Layer 4 of a small transformer language model trained on English Wikipedia (8 layers, counted from 0, width 96).
A neuron's activation on a vector x is GELU(gate . x) times (in . x), where the dot is the dot product.
The model reads these tokens: " Ball" "ard" ")" " and" " Col" "by" " Gran" "ger" " (" "D" "yl" "an" " Br" "un" "o" ")" " find" " the" " m" "ob" "ster"

The vector x that enters this layer's MLP at each token. A number n stands for (n - 500) times 0.016.
0 " Ball": 552 516 455 522 466 514 483 515 436 856 449 438 553 443 497 609 513 506 521 477 404 502 498 455 614 507 517 581 499 473 574 488 554 453 453 462 485 573 460 548 430 516 534 460 422 405 541 504 442 457 525 486 450 318 498 544 495 561 564 474 491 492 493 514 537 535 556 508 506 527 448 527 446 486 432 362 475 462 542 527 508 428 481 488 571 461 492 473 474 543 565 476 496 618 542 470
1 "ard": 502 505 532 500 497 443 442 544 485 905 466 476 504 467 540 498 525 519 500 522 444 467 495 493 573 517 491 530 586 483 509 502 498 447 427 497 434 532 455 495 458 540 480 458 482 435 562 496 489 456 471 517 523 429 594 520 481 535 520 536 425 476 534 491 530 523 491 537 486 529 472 535 460 443 383 382 431 522 567 518 570 319 497 548 575 458 495 474 543 471 593 501 472 576 441 503
2 ")": 555 410 531 464 597 534 505 537 519 747 561 469 523 448 544 453 418 510 458 565 384 469 445 497 588 483 477 572 533 420 586 457 527 486 451 503 512 552 565 490 493 444 450 441 505 526 546 491 485 517 510 518 455 438 518 415 496 531 569 531 520 447 447 497 538 535 540 542 492 485 450 554 449 507 480 484 389 521 531 457 575 168 472 552 561 482 500 435 537 488 542 480 544 524 509 542
3 " and": 558 523 489 484 556 521 472 522 527 670 507 506 522 458 471 506 502 532 457 502 411 470 526 548 594 472 494 495 503 568 509 561 482 527 512 568 536 452 501 513 559 506 506 490 490 488 437 467 497 548 473 539 472 461 519 475 436 473 433 429 457 463 497 481 491 501 476 488 504 468 474 546 492 535 461 523 517 489 567 499 550 46 462 492 532 448 591 584 533 449 531 485 537 555 566 481
4 " Col": 398 536 479 523 524 548 505 561 455 785 459 501 557 421 522 622 457 480 519 604 467 446 498 553 535 579 399 580 485 607 510 443 564 487 462 510 526 476 511 535 528 429 488 449 487 490 423 478 499 384 477 505 441 369 557 554 575 557 471 467 497 500 533 500 560 477 506 467 493 503 440 583 497 543 353 502 397 391 448 464 545 492 488 560 534 519 535 436 458 511 438 514 636 419 494 509
5 "by": 403 518 538 506 488 500 551 541 501 917 470 395 456 511 534 602 452 523 449 479 447 536 426 527 575 534 468 551 455 526 480 496 485 517 472 486 515 603 453 462 455 488 472 544 552 562 494 485 418 539 517 546 545 499 475 561 428 572 517 479 465 467 554 497 528 505 504 599 562 440 506 528 510 508 484 409 446 478 504 442 501 418 456 457 507 510 512 482 532 414 469 456 449 467 411 525
6 " Gran": 474 502 480 492 448 542 503 506 445 793 440 487 510 425 538 572 496 505 492 536 384 514 511 523 569 477 473 574 410 591 484 549 623 450 408 483 501 510 492 517 450 421 572 440 477 523 470 481 471 461 483 451 423 382 458 523 583 591 569 419 427 498 616 473 534 546 556 390 554 476 507 603 485 561 477 414 492 402 444 533 534 420 487 561 566 498 547 512 405 528 531 430 488 538 549 547
7 "ger": 485 490 514 494 476 501 509 517 456 927 411 433 498 450 475 487 399 496 466 529 431 469 439 501 514 521 530 593 504 504 502 548 525 417 512 475 480 536 474 502 478 506 520 504 549 537 541 502 483 479 474 536 501 481 506 583 433 569 591 497 445 519 506 504 508 581 506 509 507 481 546 493 458 431 441 426 403 506 572 484 562 364 443 539 563 457 539 446 466 457 559 506 454 483 502 574
8 " (": 477 493 430 486 553 482 510 528 584 708 549 489 582 416 691 501 463 489 413 507 401 439 523 504 527 591 455 539 539 578 544 476 556 470 493 484 428 469 494 448 550 511 465 432 513 504 611 478 467 473 442 588 480 446 545 432 475 582 536 478 516 490 499 520 473 500 502 581 525 512 431 480 460 584 483 468 443 471 476 522 514 222 477 424 468 450 505 501 499 636 490 445 594 482 548 490
9 "D": 391 548 538 508 506 502 530 431 372 699 451 430 483 560 465 636 482 530 516 529 441 458 484 434 553 599 405 484 498 530 501 376 533 502 487 460 488 527 614 477 640 442 512 540 476 489 526 485 560 446 488 614 518 427 528 458 439 608 443 482 614 532 532 480 502 424 518 516 440 423 470 501 475 577 418 439 483 427 526 577 529 549 479 386 567 503 548 465 490 427 520 380 637 521 527 518
10 "yl": 416 549 524 546 484 532 580 558 454 882 466 525 519 533 470 618 483 467 500 491 474 528 520 525 545 487 423 503 527 508 510 439 488 564 451 478 517 418 378 525 505 468 480 554 477 378 467 500 457 517 496 576 618 387 510 479 425 539 536 451 462 562 530 516 582 478 543 515 521 500 466 511 510 461 452 447 483 424 517 602 486 494 483 540 533 458 402 475 543 440 495 437 467 534 439 466
11 "an": 461 493 518 482 441 495 526 578 548 974 509 444 485 477 533 548 501 494 449 561 434 501 536 519 484 437 536 529 460 491 464 501 479 462 465 485 466 469 510 497 493 470 460 546 497 462 503 532 445 541 523 488 552 396 500 563 471 556 548 467 413 491 511 518 498 482 553 530 506 496 563 506 498 473 473 435 386 446 530 504 523 468 446 540 550 545 496 539 454 456 489 447 442 546 504 489
12 " Br": 452 550 464 515 510 538 542 456 537 786 470 474 556 439 502 636 526 432 427 506 440 512 494 539 555 579 378 457 444 518 467 496 599 428 525 523 584 476 435 506 533 382 543 468 430 489 542 495 476 423 490 571 458 353 460 519 478 463 551 518 455 494 555 559 522 470 546 551 477 520 358 532 510 534 453 405 527 424 537 576 549 543 493 554 463 454 486 482 359 545 561 459 573 514 570 476
13 "un": 477 529 465 440 494 492 489 545 420 876 404 462 573 433 529 587 522 505 400 540 493 493 523 568 561 569 401 545 420 465 488 402 520 490 446 556 495 609 533 510 562 413 413 532 510 472 468 434 485 528 462 527 556 465 498 570 489 563 535 490 432 480 544 489 563 494 509 518 501 444 526 467 475 441 529 462 507 469 585 558 554 527 445 407 488 535 453 490 495 443 471 416 546 454 550 493
14 "o": 503 479 547 531 510 455 491 506 493 943 465 413 466 469 494 513 510 539 440 552 423 471 465 500 570 582 478 522 432 449 442 493 462 497 538 504 536 549 506 460 502 382 466 505 445 570 512 500 511 558 490 535 458 419 463 568 493 564 553 516 429 457 468 514 504 531 533 564 564 435 498 545 554 468 452 470 491 464 562 484 535 433 448 487 526 520 528 459 471 431 537 460 435 527 531 476
15 ")": 597 430 527 457 573 535 546 543 537 721 500 493 556 430 543 482 379 539 458 603 408 444 497 484 542 515 462 511 465 470 557 475 537 492 504 495 471 547 569 474 553 457 462 463 491 519 538 495 461 586 512 583 460 452 510 463 495 524 538 552 505 370 474 495 556 520 565 534 506 426 470 580 458 482 471 454 390 457 518 453 586 188 444 584 532 508 472 422 489 475 543 471 534 528 549 507
16 " find": 550 643 523 522 515 506 497 527 484 724 467 582 496 505 537 536 435 513 460 528 405 420 459 437 564 524 519 440 477 484 525 469 555 422 456 513 449 514 436 589 522 469 499 423 527 446 431 543 588 469 525 409 525 406 528 493 495 385 522 456 523 531 573 448 524 519 541 513 464 504 421 534 414 545 428 454 484 491 482 555 521 225 524 530 564 515 574 553 564 437 558 542 453 495 625 503
17 " the": 462 555 554 595 528 537 454 520 498 656 503 467 486 499 506 577 498 463 495 465 460 458 583 559 574 546 490 572 495 521 509 451 440 503 478 561 506 390 441 488 502 529 530 513 475 513 504 527 531 414 528 507 465 456 538 533 463 446 489 486 578 522 487 463 523 508 484 553 554 491 498 453 537 436 496 484 470 400 484 530 548 70 445 515 568 501 528 465 513 493 507 472 565 482 579 510
18 " m": 517 591 545 552 478 472 559 515 468 732 565 626 563 455 535 616 454 567 399 433 454 491 437 464 562 530 419 487 509 473 607 336 465 517 519 525 544 401 472 535 479 433 533 449 465 466 559 575 506 481 537 491 488 426 495 509 418 508 531 499 545 551 447 518 412 470 468 496 528 477 426 532 507 530 479 456 367 402 526 605 506 374 448 421 491 584 503 553 418 505 531 518 588 525 597 459
19 "ob": 455 558 474 579 537 518 452 479 409 806 491 545 557 420 500 542 469 531 393 525 612 480 494 495 549 607 554 450 418 589 538 458 408 482 447 500 479 447 469 502 469 424 523 517 551 418 436 517 543 463 507 522 485 482 530 563 485 558 389 549 544 427 558 531 548 432 480 542 489 475 550 607 519 405 439 519 518 456 560 486 505 314 440 412 513 516 455 491 543 489 551 542 450 503 536 504
20 "ster": 500 551 524 466 499 461 469 460 458 865 494 473 527 498 550 596 510 479 516 491 505 491 423 490 481 563 526 550 506 512 525 498 482 469 428 550 486 465 456 435 432 495 535 486 534 487 562 479 498 482 516 553 460 587 531 529 431 529 473 555 501 461 542 469 471 544 479 571 452 528 519 593 487 426 441 515 411 456 532 462 541 225 435 524 545 481 498 438 512 497 555 559 411 503 538 496

Each question shows the input weights of one neuron of the MLP. A number n stands for (n - 500) times 0.0015.

n190 gate: 541 483 611 560 316 669 466 387 689 437 569 669 590 720 453 337 747 624 656 436 508 507 387 528 418 594 583 498 428 444 514 745 456 471 566 557 523 491 542 538 378 454 673 409 410 566 466 556 523 412 503 376 424 429 589 605 341 508 578 682 616 449 535 515 242 326 470 499 237 596 473 394 552 361 575 677 504 468 428 514 398 382 697 434 629 596 482 537 551 338 534 508 485 456 426 551
n190 in: 427 439 497 441 593 479 425 472 537 376 620 727 426 497 528 662 505 490 436 716 595 602 340 467 372 568 485 645 511 563 413 522 339 343 506 556 500 552 646 478 523 454 480 542 483 406 578 536 438 438 472 591 437 441 286 487 462 285 402 480 628 613 387 387 620 743 650 502 558 473 539 526 499 376 471 443 378 557 577 429 559 462 391 410 421 403 487 580 476 481 562 396 632 523 849 544
Its two highest activations, in order, are on tokens 17 " the", 1 "ard"

n250 gate: 573 343 199 649 533 455 606 525 614 487 519 377 473 391 578 471 499 676 612 455 444 399 616 587 518 384 632 590 489 345 557 667 654 571 439 397 432 672 605 574 455 609 585 491 596 526 598 442 371 579 465 519 515 612 531 480 527 472 522 628 393 374 489 622 508 497 488 444 417 447 460 644 511 441 432 383 459 526 504 279 472 402 523 560 408 439 424 247 445 542 517 611 408 426 497 393
n250 in: 416 693 428 519 406 556 470 476 441 536 549 319 455 472 483 673 535 512 474 548 548 377 413 400 497 468 456 587 393 267 505 319 720 643 411 382 605 622 400 685 521 618 626 599 490 340 597 348 503 499 530 598 495 146 417 476 568 432 595 612 434 281 452 543 736 587 494 616 491 405 425 362 464 573 470 475 522 617 384 552 611 550 513 599 442 463 296 539 472 570 496 547 546 329 569 598
Which token does this neuron like most? 0 " Ball"

n50 gate: 490 446 570 420 518 582 271 523 359 516 378 429 347 501 605 501 805 576 340 394 603 678 469 668 604 587 598 236 597 459 583 430 433 406 415 634 452 564 528 562 501 413 399 693 528 551 454 558 500 468 644 502 368 525 602 684 584 699 439 424 290 365 517 382 519 693 589 433 493 465 435 526 554 459 637 644 445 588 378 435 306 570 594 598 452 350 416 518 327 600 359 338 415 509 513 384
n50 in: 576 570 609 396 356 232 382 404 500 516 562 364 469 301 418 537 429 610 331 408 419 426 535 335 601 664 423 548 412 896 417 500 648 438 658 480 578 323 536 349 468 472 480 548 618 575 483 586 519 585 576 474 402 598 475 613 499 590 294 626 573 486 397 331 511 673 367 548 464 374 375 498 476 538 510 451 354 698 442 672 323 547 382 660 479 601 524 608 286 403 400 318 644 654 529 567
Which token does this neuron like most? 14 "o"

n138 gate: 611 373 461 604 548 583 563 292 652 520 562 462 428 338 372 384 468 458 420 338 477 454 407 504 514 478 857 488 691 637 594 533 484 498 417 392 572 611 527 466 302 420 453 479 474 402 494 568 734 499 522 526 513 543 417 535 389 369 576 601 434 474 630 495 470 387 533 509 451 547 668 327 393 629 511 555 641 613 637 314 541 477 442 666 521 618 505 483 525 510 503 588 394 591 502 541
n138 in: 580 347 471 524 391 612 459 459 412 568 415 472 431 430 378 590 646 469 371 501 495 685 398 468 637 562 544 530 650 372 454 368 327 578 737 299 551 548 617 498 517 616 456 500 516 526 471 595 547 479 318 618 617 575 510 806 516 549 745 566 434 510 715 607 423 589 587 652 532 438 395 468 514 343 406 417 363 440 553 444 598 379 355 632 576 504 268 465 701 417 509 361 391 363 474 447
Its two highest activations, in order, are on tokens 7 "ger", 2 ")"

n155 gate: 428 327 445 490 479 555 551 453 671 241 446 809 517 377 456 711 524 489 361 517 472 499 598 381 340 393 389 502 711 568 590 489 456 544 704 543 558 540 583 464 660 552 672 438 481 626 532 473 525 458 377 408 694 693 650 385 578 517 486 546 388 512 572 697 332 268 660 609 447 530 376 427 494 437 517 574 615 423 643 433 436 519 470 340 472 335 569 280 628 579 463 528 505 485 535 465
n155 in: 449 554 447 504 449 389 520 609 315 406 440 448 479 565 425 565 665 551 380 673 351 467 561 639 676 587 465 394 550 415 598 584 521 549 459 310 477 595 431 635 572 529 486 506 771 689 609 516 342 487 514 673 504 490 275 333 613 377 572 509 472 383 503 441 486 671 573 502 554 496 545 618 456 402 639 397 641 443 510 604 363 382 494 525 380 389 437 404 818 667 398 471 465 555 611 427
On which three tokens does it fire most, strongest first? 8 " (", 18 " m", 9 "D"

n35 gate: 515 336 570 294 253 578 669 500 633 426 467 591 542 598 443 489 510 530 281 676 667 461 541 514 668 559 526 560 574 506 404 577 385 462 605 518 690 428 587 652 315 337 512 459 427 335 498 604 450 629 518 488 698 455 367 398 429 449 561 483 443 352 431 296 556 632 492 596 586 430 486 617 486 344 460 641 582 536 454 505 517 577 450 446 439 538 461 410 698 421 402 302 373 402 598 446
n35 in: 505 588 552 508 492 367 573 602 393 467 485 514 676 380 535 453 494 620 347 568 563 625 340 415 732 488 451 669 763 666 517 630 544 409 408 590 571 398 415 500 331 544 669 483 555 373 531 495 332 639 693 426 571 449 387 297 439 405 615 678 507 422 290 473 547 650 723 628 459 306 420 535 393 303 358 631 678 522 447 417 468 499 532 555 543 443 643 122 575 502 502 154 559 672 602 341
Which token does this neuron like most? 10 "yl"

n127 gate: 652 539 254 542 585 513 517 490 332 538 549 428 515 521 523 372 484 510 643 331 579 373 476 576 449 480 685 617 708 535 552 611 538 562 510 395 525 442 624 618 271 381 661 588 444 365 447 485 469 523 511 485 399 478 584 513 380 614 775 552 580 407 376 372 429 454 368 558 486 446 413 514 724 361 407 455 443 524 497 491 479 510 521 665 551 340 655 449 656 546 587 620 633 451 362 305
n127 in: 618 523 292 706 382 468 628 310 425 468 532 470 495 206 512 413 665 634 691 453 496 583 482 587 508 530 638 680 656 435 625 531 571 486 490 599 551 507 635 543 471 359 480 694 463 318 477 583 443 398 496 671 255 496 546 348 364 664 648 507 496 424 408 546 476 549 466 387 569 674 292 481 467 596 378 624 363 591 459 361 559 477 454 492 472 421 439 431 543 343 582 478 355 564 550 695
Which token does this neuron like most? 0 " Ball"

n239 gate: 637 511 451 423 462 535 538 404 546 372 643 301 625 548 516 311 389 581 515 352 402 322 216 413 430 303 507 620 259 556 557 509 355 494 412 432 629 665 669 354 425 559 622 428 667 606 689 575 354 811 613 517 519 485 491 707 391 514 404 440 487 357 596 458 462 444 579 507 548 375 452 389 413 550 488 720 523 418 430 324 454 449 648 786 374 766 429 511 517 665 486 673 627 486 467 466
n239 in: 341 496 438 577 649 354 496 413 540 370 558 376 331 270 390 382 559 441 504 592 536 548 460 614 641 497 395 440 305 483 549 504 493 645 479 488 455 435 602 562 658 654 494 539 453 367 652 398 498 514 650 568 621 312 433 402 549 604 547 537 481 411 534 987 586 577 341 391 432 652 551 585 614 599 452 462 547 493 592 326 650 472 314 506 658 491 421 406 576 376 740 289 447 581 534 707
On which token does it fire most, and how strongly? 15 ")", at about 3.5

n51 gate: 563 681 340 495 355 478 545 482 682 464 599 486 452 500 489 402 481 522 794 382 537 497 543 255 293 628 624 362 648 552 493 576 353 512 561 473 469 475 488 531 480 499 469 457 435 488 288 773 714 413 586 476 393 564 380 619 620 410 630 346 764 553 362 466 742 427 514 417 376 685 409 281 607 653 548 485 540 531 552 553 604 523 653 388 487 535 568 517 525 419 502 593 245 333 493 376
n51 in: 477 557 471 402 297 491 367 402 522 517 513 383 508 431 427 431 408 377 583 463 444 498 460 507 689 621 528 504 206 416 473 501 480 529 337 404 406 558 436 579 682 518 516 408 537 515 448 520 652 836 539 581 502 288 498 647 398 456 590 572 473 323 497 537 676 509 398 409 365 457 573 450 538 622 522 525 741 534 500 399 608 553 548 661 487 367 293 654 552 421 549 548 590 173 432 542
On which three tokens does it fire most, strongest first? 16 " find", 18 " m", 17 " the"

n19 gate: 644 440 387 628 590 694 489 561 608 482 548 438 668 383 530 527 661 476 522 576 514 463 460 307 521 641 579 563 596 451 616 633 572 487 393 550 532 462 605 471 465 521 617 359 640 615 559 595 424 416 503 337 215 473 430 551 707 511 531 344 669 646 457 493 510 555 428 614 275 461 340 466 361 534 439 474 376 449 463 499 358 437 445 634 423 453 466 504 442 496 681 413 491 455 523 624
n19 in: 424 611 519 526 702 347 366 380 622 422 518 549 427 551 530 474 437 609 449 602 436 601 620 512 498 537 413 609 512 457 391 531 520 477 575 589 405 526 381 535 464 469 493 447 299 558 610 420 540 378 601 435 573 459 406 407 611 600 436 684 626 416 607 494 444 324 509 449 473 522 415 420 585 630 559 724 485 501 599 480 414 464 484 492 659 556 400 620 354 433 414 464 595 451 609 429
Which token does this neuron like most? 8 " ("

n91 gate: 366 508 479 660 518 356 480 520 592 483 552 618 371 505 403 548 638 567 589 323 645 498 418 407 324 517 554 402 650 650 578 728 189 322 622 505 403 418 600 301 478 597 746 567 421 383 581 740 435 410 466 450 420 602 533 581 469 475 592 457 667 429 487 471 463 415 452 474 207 498 453 556 546 371 545 618 455 400 456 370 729 499 458 671 565 569 554 565 444 468 603 565 561 464 519 516
n91 in: 421 489 388 514 533 636 459 393 461 676 566 590 491 477 501 427 422 442 559 393 390 607 576 432 497 457 574 598 499 450 607 625 573 541 528 376 480 376 422 637 706 747 460 593 470 353 403 425 232 518 553 555 530 534 402 562 513 681 611 666 174 516 640 641 426 524 499 529 564 392 691 563 582 431 583 446 499 457 546 350 429 545 329 511 416 567 633 598 355 391 440 348 523 525 346 394
Its two highest activations, in order, are on tokens 20 "ster", 19 "ob"

n123 gate: 668 676 389 625 618 280 529 406 668 613 624 376 487 393 548 388 406 505 450 361 415 510 322 551 359 430 712 612 617 487 624 578 468 519 418 527 516 418 643 665 597 452 576 477 364 446 588 545 565 451 371 440 512 442 236 582 564 332 550 438 512 504 498 454 529 522 459 609 348 346 438 604 379 624 534 447 498 371 459 435 581 452 406 565 479 432 374 558 511 585 433 487 368 432 482 424
n123 in: 719 487 468 562 396 449 708 366 517 497 502 490 368 400 619 450 538 502 598 482 527 580 348 594 424 363 742 515 430 699 549 484 542 453 379 449 419 448 596 562 507 614 543 605 521 426 615 530 598 574 400 568 464 510 393 559 562 396 477 327 521 521 516 406 551 660 411 488 530 540 539 549 439 466 501 370 485 541 504 367 554 457 494 507 284 720 650 324 568 582 600 371 510 522 495 762
Which token does this neuron like most? 7 "ger"

n215 gate: 458 459 624 331 342 523 572 418 535 541 547 615 531 438 549 558 576 346 437 386 643 568 380 531 661 563 495 302 373 554 676 491 643 479 352 513 550 481 410 491 655 491 558 544 839 400 448 434 439 332 477 443 496 511 514 464 491 612 602 381 360 656 490 423 533 542 590 528 406 511 405 479 492 309 648 502 493 367 522 581 551 518 538 560 433 517 531 712 602 509 473 358 428 543 484 458
n215 in: 435 564 483 543 417 562 535 450 411 429 565 594 549 452 454 525 487 189 554 527 520 382 344 450 489 712 391 473 559 521 476 557 577 537 396 488 759 479 445 443 521 498 582 319 557 528 641 332 604 547 579 382 391 438 547 437 538 650 527 513 319 562 451 455 678 378 508 395 383 686 503 467 511 488 477 508 558 512 497 561 467 574 509 383 435 541 534 345 476 417 403 335 513 513 602 621
On which three tokens does it fire most, strongest first? 12 " Br", 6 " Gran", 13 "un"

n198 gate: 656 409 439 347 357 643 438 391 665 474 677 572 357 714 404 534 602 406 318 613 477 615 544 647 447 613 322 437 372 583 624 565 595 615 327 577 600 474 553 351 520 381 483 588 485 457 475 600 438 488 470 380 789 500 382 499 523 224 484 540 524 639 599 407 541 509 580 396 660 487 643 450 491 457 646 412 468 376 435 592 564 507 505 565 528 607 626 467 306 551 453 524 417 493 404 434
n198 in: 544 601 380 357 719 524 402 408 490 448 615 454 685 566 449 625 562 575 489 613 616 478 590 498 565 584 531 466 754 576 420 544 461 519 537 580 727 489 554 543 430 445 425 507 566 447 408 608 481 484 526 444 446 376 507 538 421 654 510 515 382 604 318 715 372 329 338 386 461 543 356 600 509 566 373 478 312 602 440 659 435 474 422 156 418 443 450 397 420 672 544 389 381 377 388 453
Which token does this neuron like most? 12 " Br"

n30 gate: 536 557 510 495 559 396 500 578 674 349 441 425 519 370 354 593 378 312 626 411 615 413 578 298 356 555 459 542 681 440 547 329 489 480 560 515 663 520 562 604 417 446 442 465 444 384 654 435 799 429 482 411 543 488 393 770 777 592 504 524 661 478 572 518 519 624 342 406 566 518 470 430 639 721 570 610 558 473 477 495 398 564 518 337 499 378 386 557 777 294 381 668 604 363 467 553
n30 in: 419 681 522 384 509 544 414 624 462 506 672 491 528 533 663 394 482 276 385 456 660 578 462 383 298 663 383 447 773 492 479 420 809 576 511 383 583 541 370 465 500 397 536 341 442 596 435 537 587 449 430 550 499 374 380 292 620 656 732 511 418 357 707 350 623 523 543 383 633 583 452 552 464 500 602 642 589 440 382 450 637 517 502 535 524 440 463 378 491 507 363 484 447 844 396 691
Its two highest activations, in order, are on tokens 17 " the", 18 " m"

n22 gate: 459 556 560 605 466 440 511 584 368 553 471 661 451 316 388 479 566 543 429 531 475 463 400 398 476 540 606 574 656 466 668 520 382 479 453 421 512 400 490 495 531 609 592 596 448 438 392 579 464 486 312 395 572 535 246 668 499 631 501 511 568 468 406 488 448 548 499 557 419 534 562 442 531 398 641 497 536 436 362 544 749 541 624 405 481 524 526 503 490 536 316 558 427 585 503 630
n22 in: 641 469 590 541 561 493 617 501 548 584 378 520 418 600 753 391 543 485 309 510 429 688 482 569 490 568 516 449 406 491 477 514 546 433 466 469 550 360 525 586 385 524 419 473 389 666 400 559 586 451 368 524 590 582 609 343 626 419 438 520 663 431 698 402 498 463 678 361 446 372 560 426 526 420 594 553 518 504 525 633 443 398 449 470 489 496 560 363 510 293 485 609 408 436 563 395
On which token does it fire most, and how strongly? 19 "ob", at about 2

n92 gate: 504 369 336 553 573 592 552 431 657 462 415 446 471 536 435 445 483 624 574 415 520 432 624 444 568 577 637 568 331 515 538 745 610 521 395 463 606 608 329 354 643 434 516 444 371 680 582 575 531 434 414 601 416 413 342 400 673 381 493 413 544 456 374 617 602 515 367 499 426 605 584 571 365 466 740 396 494 659 376 314 473 500 511 603 354 458 447 460 262 469 517 406 529 499 463 589
n92 in: 475 602 478 610 544 473 415 530 398 641 651 560 457 456 562 346 596 426 410 419 430 340 418 644 544 613 579 582 441 550 522 455 578 420 537 421 686 521 439 474 411 550 654 419 584 641 586 281 499 427 562 466 431 450 546 307 617 585 490 528 283 560 684 421 421 505 323 328 262 645 518 715 488 293 443 389 589 465 746 347 549 454 541 507 377 597 698 557 467 396 434 514 435 305 454 572
Which token does this neuron like most? 6 " Gran"

n11 gate: 151 405 294 566 234 602 584 622 469 471 470 305 458 630 406 462 489 377 449 421 448 542 634 599 644 526 517 497 779 457 478 660 515 535 501 536 394 549 481 353 493 466 303 543 663 540 420 478 552 648 571 446 571 450 382 434 565 542 556 623 391 457 392 642 591 512 413 439 422 639 585 355 333 431 545 551 492 600 510 360 559 502 624 478 442 543 427 513 507 490 490 490 435 352 494 297
n11 in: 600 618 554 582 623 357 502 400 528 570 564 536 527 519 549 557 405 555 549 401 459 455 538 583 605 583 568 493 475 592 426 581 521 451 391 437 671 524 502 498 413 514 431 258 396 301 528 437 306 583 57 451 592 370 472 613 478 398 414 346 624 575 505 556 355 616 790 448 665 288 885 693 451 411 319 515 362 468 557 509 594 596 454 625 527 461 329 674 558 357 458 410 293 534 423 688
On which three tokens does it fire most, strongest first? 5 "by", 11 "an", 10 "yl"

n234 gate: 557 583 283 436 410 355 361 750 577 561 434 293 412 372 397 441 503 557 376 454 500 400 547 646 444 319 491 348 598 592 562 538 585 612 427 513 500 444 587 530 596 496 450 580 566 527 375 415 445 734 561 677 380 484 425 393 451 382 512 331 427 307 448 641 620 673 476 559 534 624 492 526 488 448 711 587 599 697 444 583 521 506 446 704 341 669 652 585 544 549 385 420 479 363 496 426
n234 in: 449 570 626 558 551 329 481 544 439 400 461 484 676 357 467 512 478 581 496 711 560 620 497 320 465 554 468 513 521 598 521 454 372 575 540 467 727 656 584 507 617 498 485 595 478 557 602 441 566 581 729 402 616 465 564 357 658 526 463 498 424 508 473 557 663 623 391 417 495 406 297 411 280 470 428 326 618 513 688 336 554 451 494 566 495 603 421 522 312 551 611 415 556 339 553 247
Its two highest activations, in order, are on tokens 13 "un", 15 ")"

n77 gate: 755 451 478 189 411 507 514 517 483 303 373 517 564 473 651 306 414 612 573 613 489 212 489 609 509 459 493 568 489 666 438 536 375 809 357 419 511 439 405 383 372 376 528 498 620 303 555 424 772 676 558 374 613 512 656 547 238 587 553 393 579 587 420 449 633 614 189 564 600 547 512 509 395 604 455 706 457 812 610 310 462 520 565 515 182 392 544 656 420 555 422 560 571 363 535 323
n77 in: 601 400 501 393 357 332 487 534 542 369 600 585 518 729 547 542 346 434 425 510 565 277 476 525 510 542 570 525 596 625 505 393 272 423 558 559 457 156 359 270 303 408 502 480 570 461 504 729 381 590 564 680 427 620 496 515 421 591 398 405 564 617 624 495 543 296 421 618 712 314 612 428 309 540 435 552 695 490 391 468 602 584 717 491 516 600 717 612 290 490 337 452 508 437 516 359
Its two highest activations, in order, are on tokens 2 ")", 15 ")"

n206 gate: 490 588 525 489 379 565 464 497 555 507 412 535 495 490 464 510 490 367 558 448 438 590 574 669 611 406 540 532 489 360 660 589 590 614 522 365 502 494 332 498 556 410 467 560 453 465 370 521 665 458 515 232 451 523 476 537 644 478 557 604 565 540 548 534 545 618 508 383 571 498 432 280 578 561 459 524 487 645 605 424 472 645 457 557 542 455 436 423 387 461 435 505 487 558 447 404
n206 in: 543 602 564 604 425 398 668 461 589 429 609 547 494 506 319 562 567 658 498 415 510 373 604 563 418 513 580 648 624 609 331 476 316 425 617 650 525 354 509 570 327 347 626 471 565 519 461 590 543 464 402 641 553 537 343 534 543 349 432 375 480 404 568 376 442 570 439 492 388 450 455 558 347 612 698 617 556 404 463 516 499 488 421 554 511 407 632 585 502 624 545 505 570 311 527 394
Which token does this neuron like most? 1 "ard"

n163 gate: 398 565 484 632 568 499 584 654 676 481 478 596 569 511 508 485 607 479 646 468 549 524 431 467 435 581 417 446 563 666 580 501 369 666 397 415 374 382 422 429 383 383 532 654 456 492 506 470 534 537 504 419 575 635 497 363 370 299 437 608 699 497 536 436 554 496 605 367 478 582 494 292 536 377 483 663 481 728 480 464 476 557 436 648 481 482 596 422 600 375 384 472 488 554 301 374
n163 in: 418 401 276 534 596 525 431 488 512 403 486 499 618 306 549 379 685 329 310 602 332 684 672 487 635 562 328 402 396 613 525 438 677 562 557 372 661 512 492 732 558 639 303 555 311 507 363 431 595 491 425 409 559 577 715 396 499 650 620 562 497 565 585 559 695 296 684 225 659 612 215 437 732 387 348 736 578 410 419 406 412 539 460 578 549 486 425 518 654 578 424 758 550 572 540 522
On which token does it fire most, and how strongly? 10 "yl", at about 0.82

n124 gate: 502 429 311 472 400 471 463 482 516 505 431 549 359 686 577 381 674 779 621 421 529 690 508 510 421 394 595 551 421 483 441 569 459 380 514 548 478 371 504 478 474 487 495 507 369 639 535 459 359 682 374 691 387 582 331 403 534 576 586 637 550 590 496 599 433 391 614 402 413 622 482 342 492 615 385 536 555 573 566 429 432 492 556 549 552 574 446 312 624 404 595 584 407 586 514 456
n124 in: 503 605 654 542 429 538 473 579 587 550 499 693 423 563 567 446 496 503 601 562 587 474 426 393 587 436 603 566 694 728 504 455 384 517 532 490 442 575 423 609 397 505 395 466 267 596 740 603 451 498 507 376 389 489 636 646 229 565 728 636 567 502 620 532 575 186 415 545 354 592 518 500 389 369 327 440 493 527 556 714 465 487 626 672 498 478 314 425 469 410 354 432 355 477 538 408
Its two highest activations, in order, are on tokens 3 " and", 6 " Gran"

n238 gate: 467 522 391 553 464 294 747 460 421 476 703 375 454 509 419 425 520 344 211 337 532 562 406 479 462 581 414 474 708 380 580 405 533 603 472 461 545 597 443 514 385 492 587 568 485 632 460 472 547 440 628 449 433 503 500 772 737 416 706 289 491 424 404 703 503 553 513 540 523 485 418 566 607 757 575 425 514 474 473 412 533 592 305 319 377 632 583 582 466 493 609 551 427 332 345 424
n238 in: 585 737 524 370 448 447 410 564 412 421 662 701 697 551 615 619 314 403 543 531 557 460 535 695 292 579 349 459 719 296 617 446 490 587 548 549 377 389 356 217 537 569 732 392 288 535 633 543 425 585 437 632 507 446 507 564 706 513 487 399 532 393 340 637 439 562 500 501 299 283 361 423 397 503 434 482 328 453 633 717 542 465 562 448 396 530 422 529 512 566 669 618 628 497 472 328
Which token does this neuron like most? 18 " m"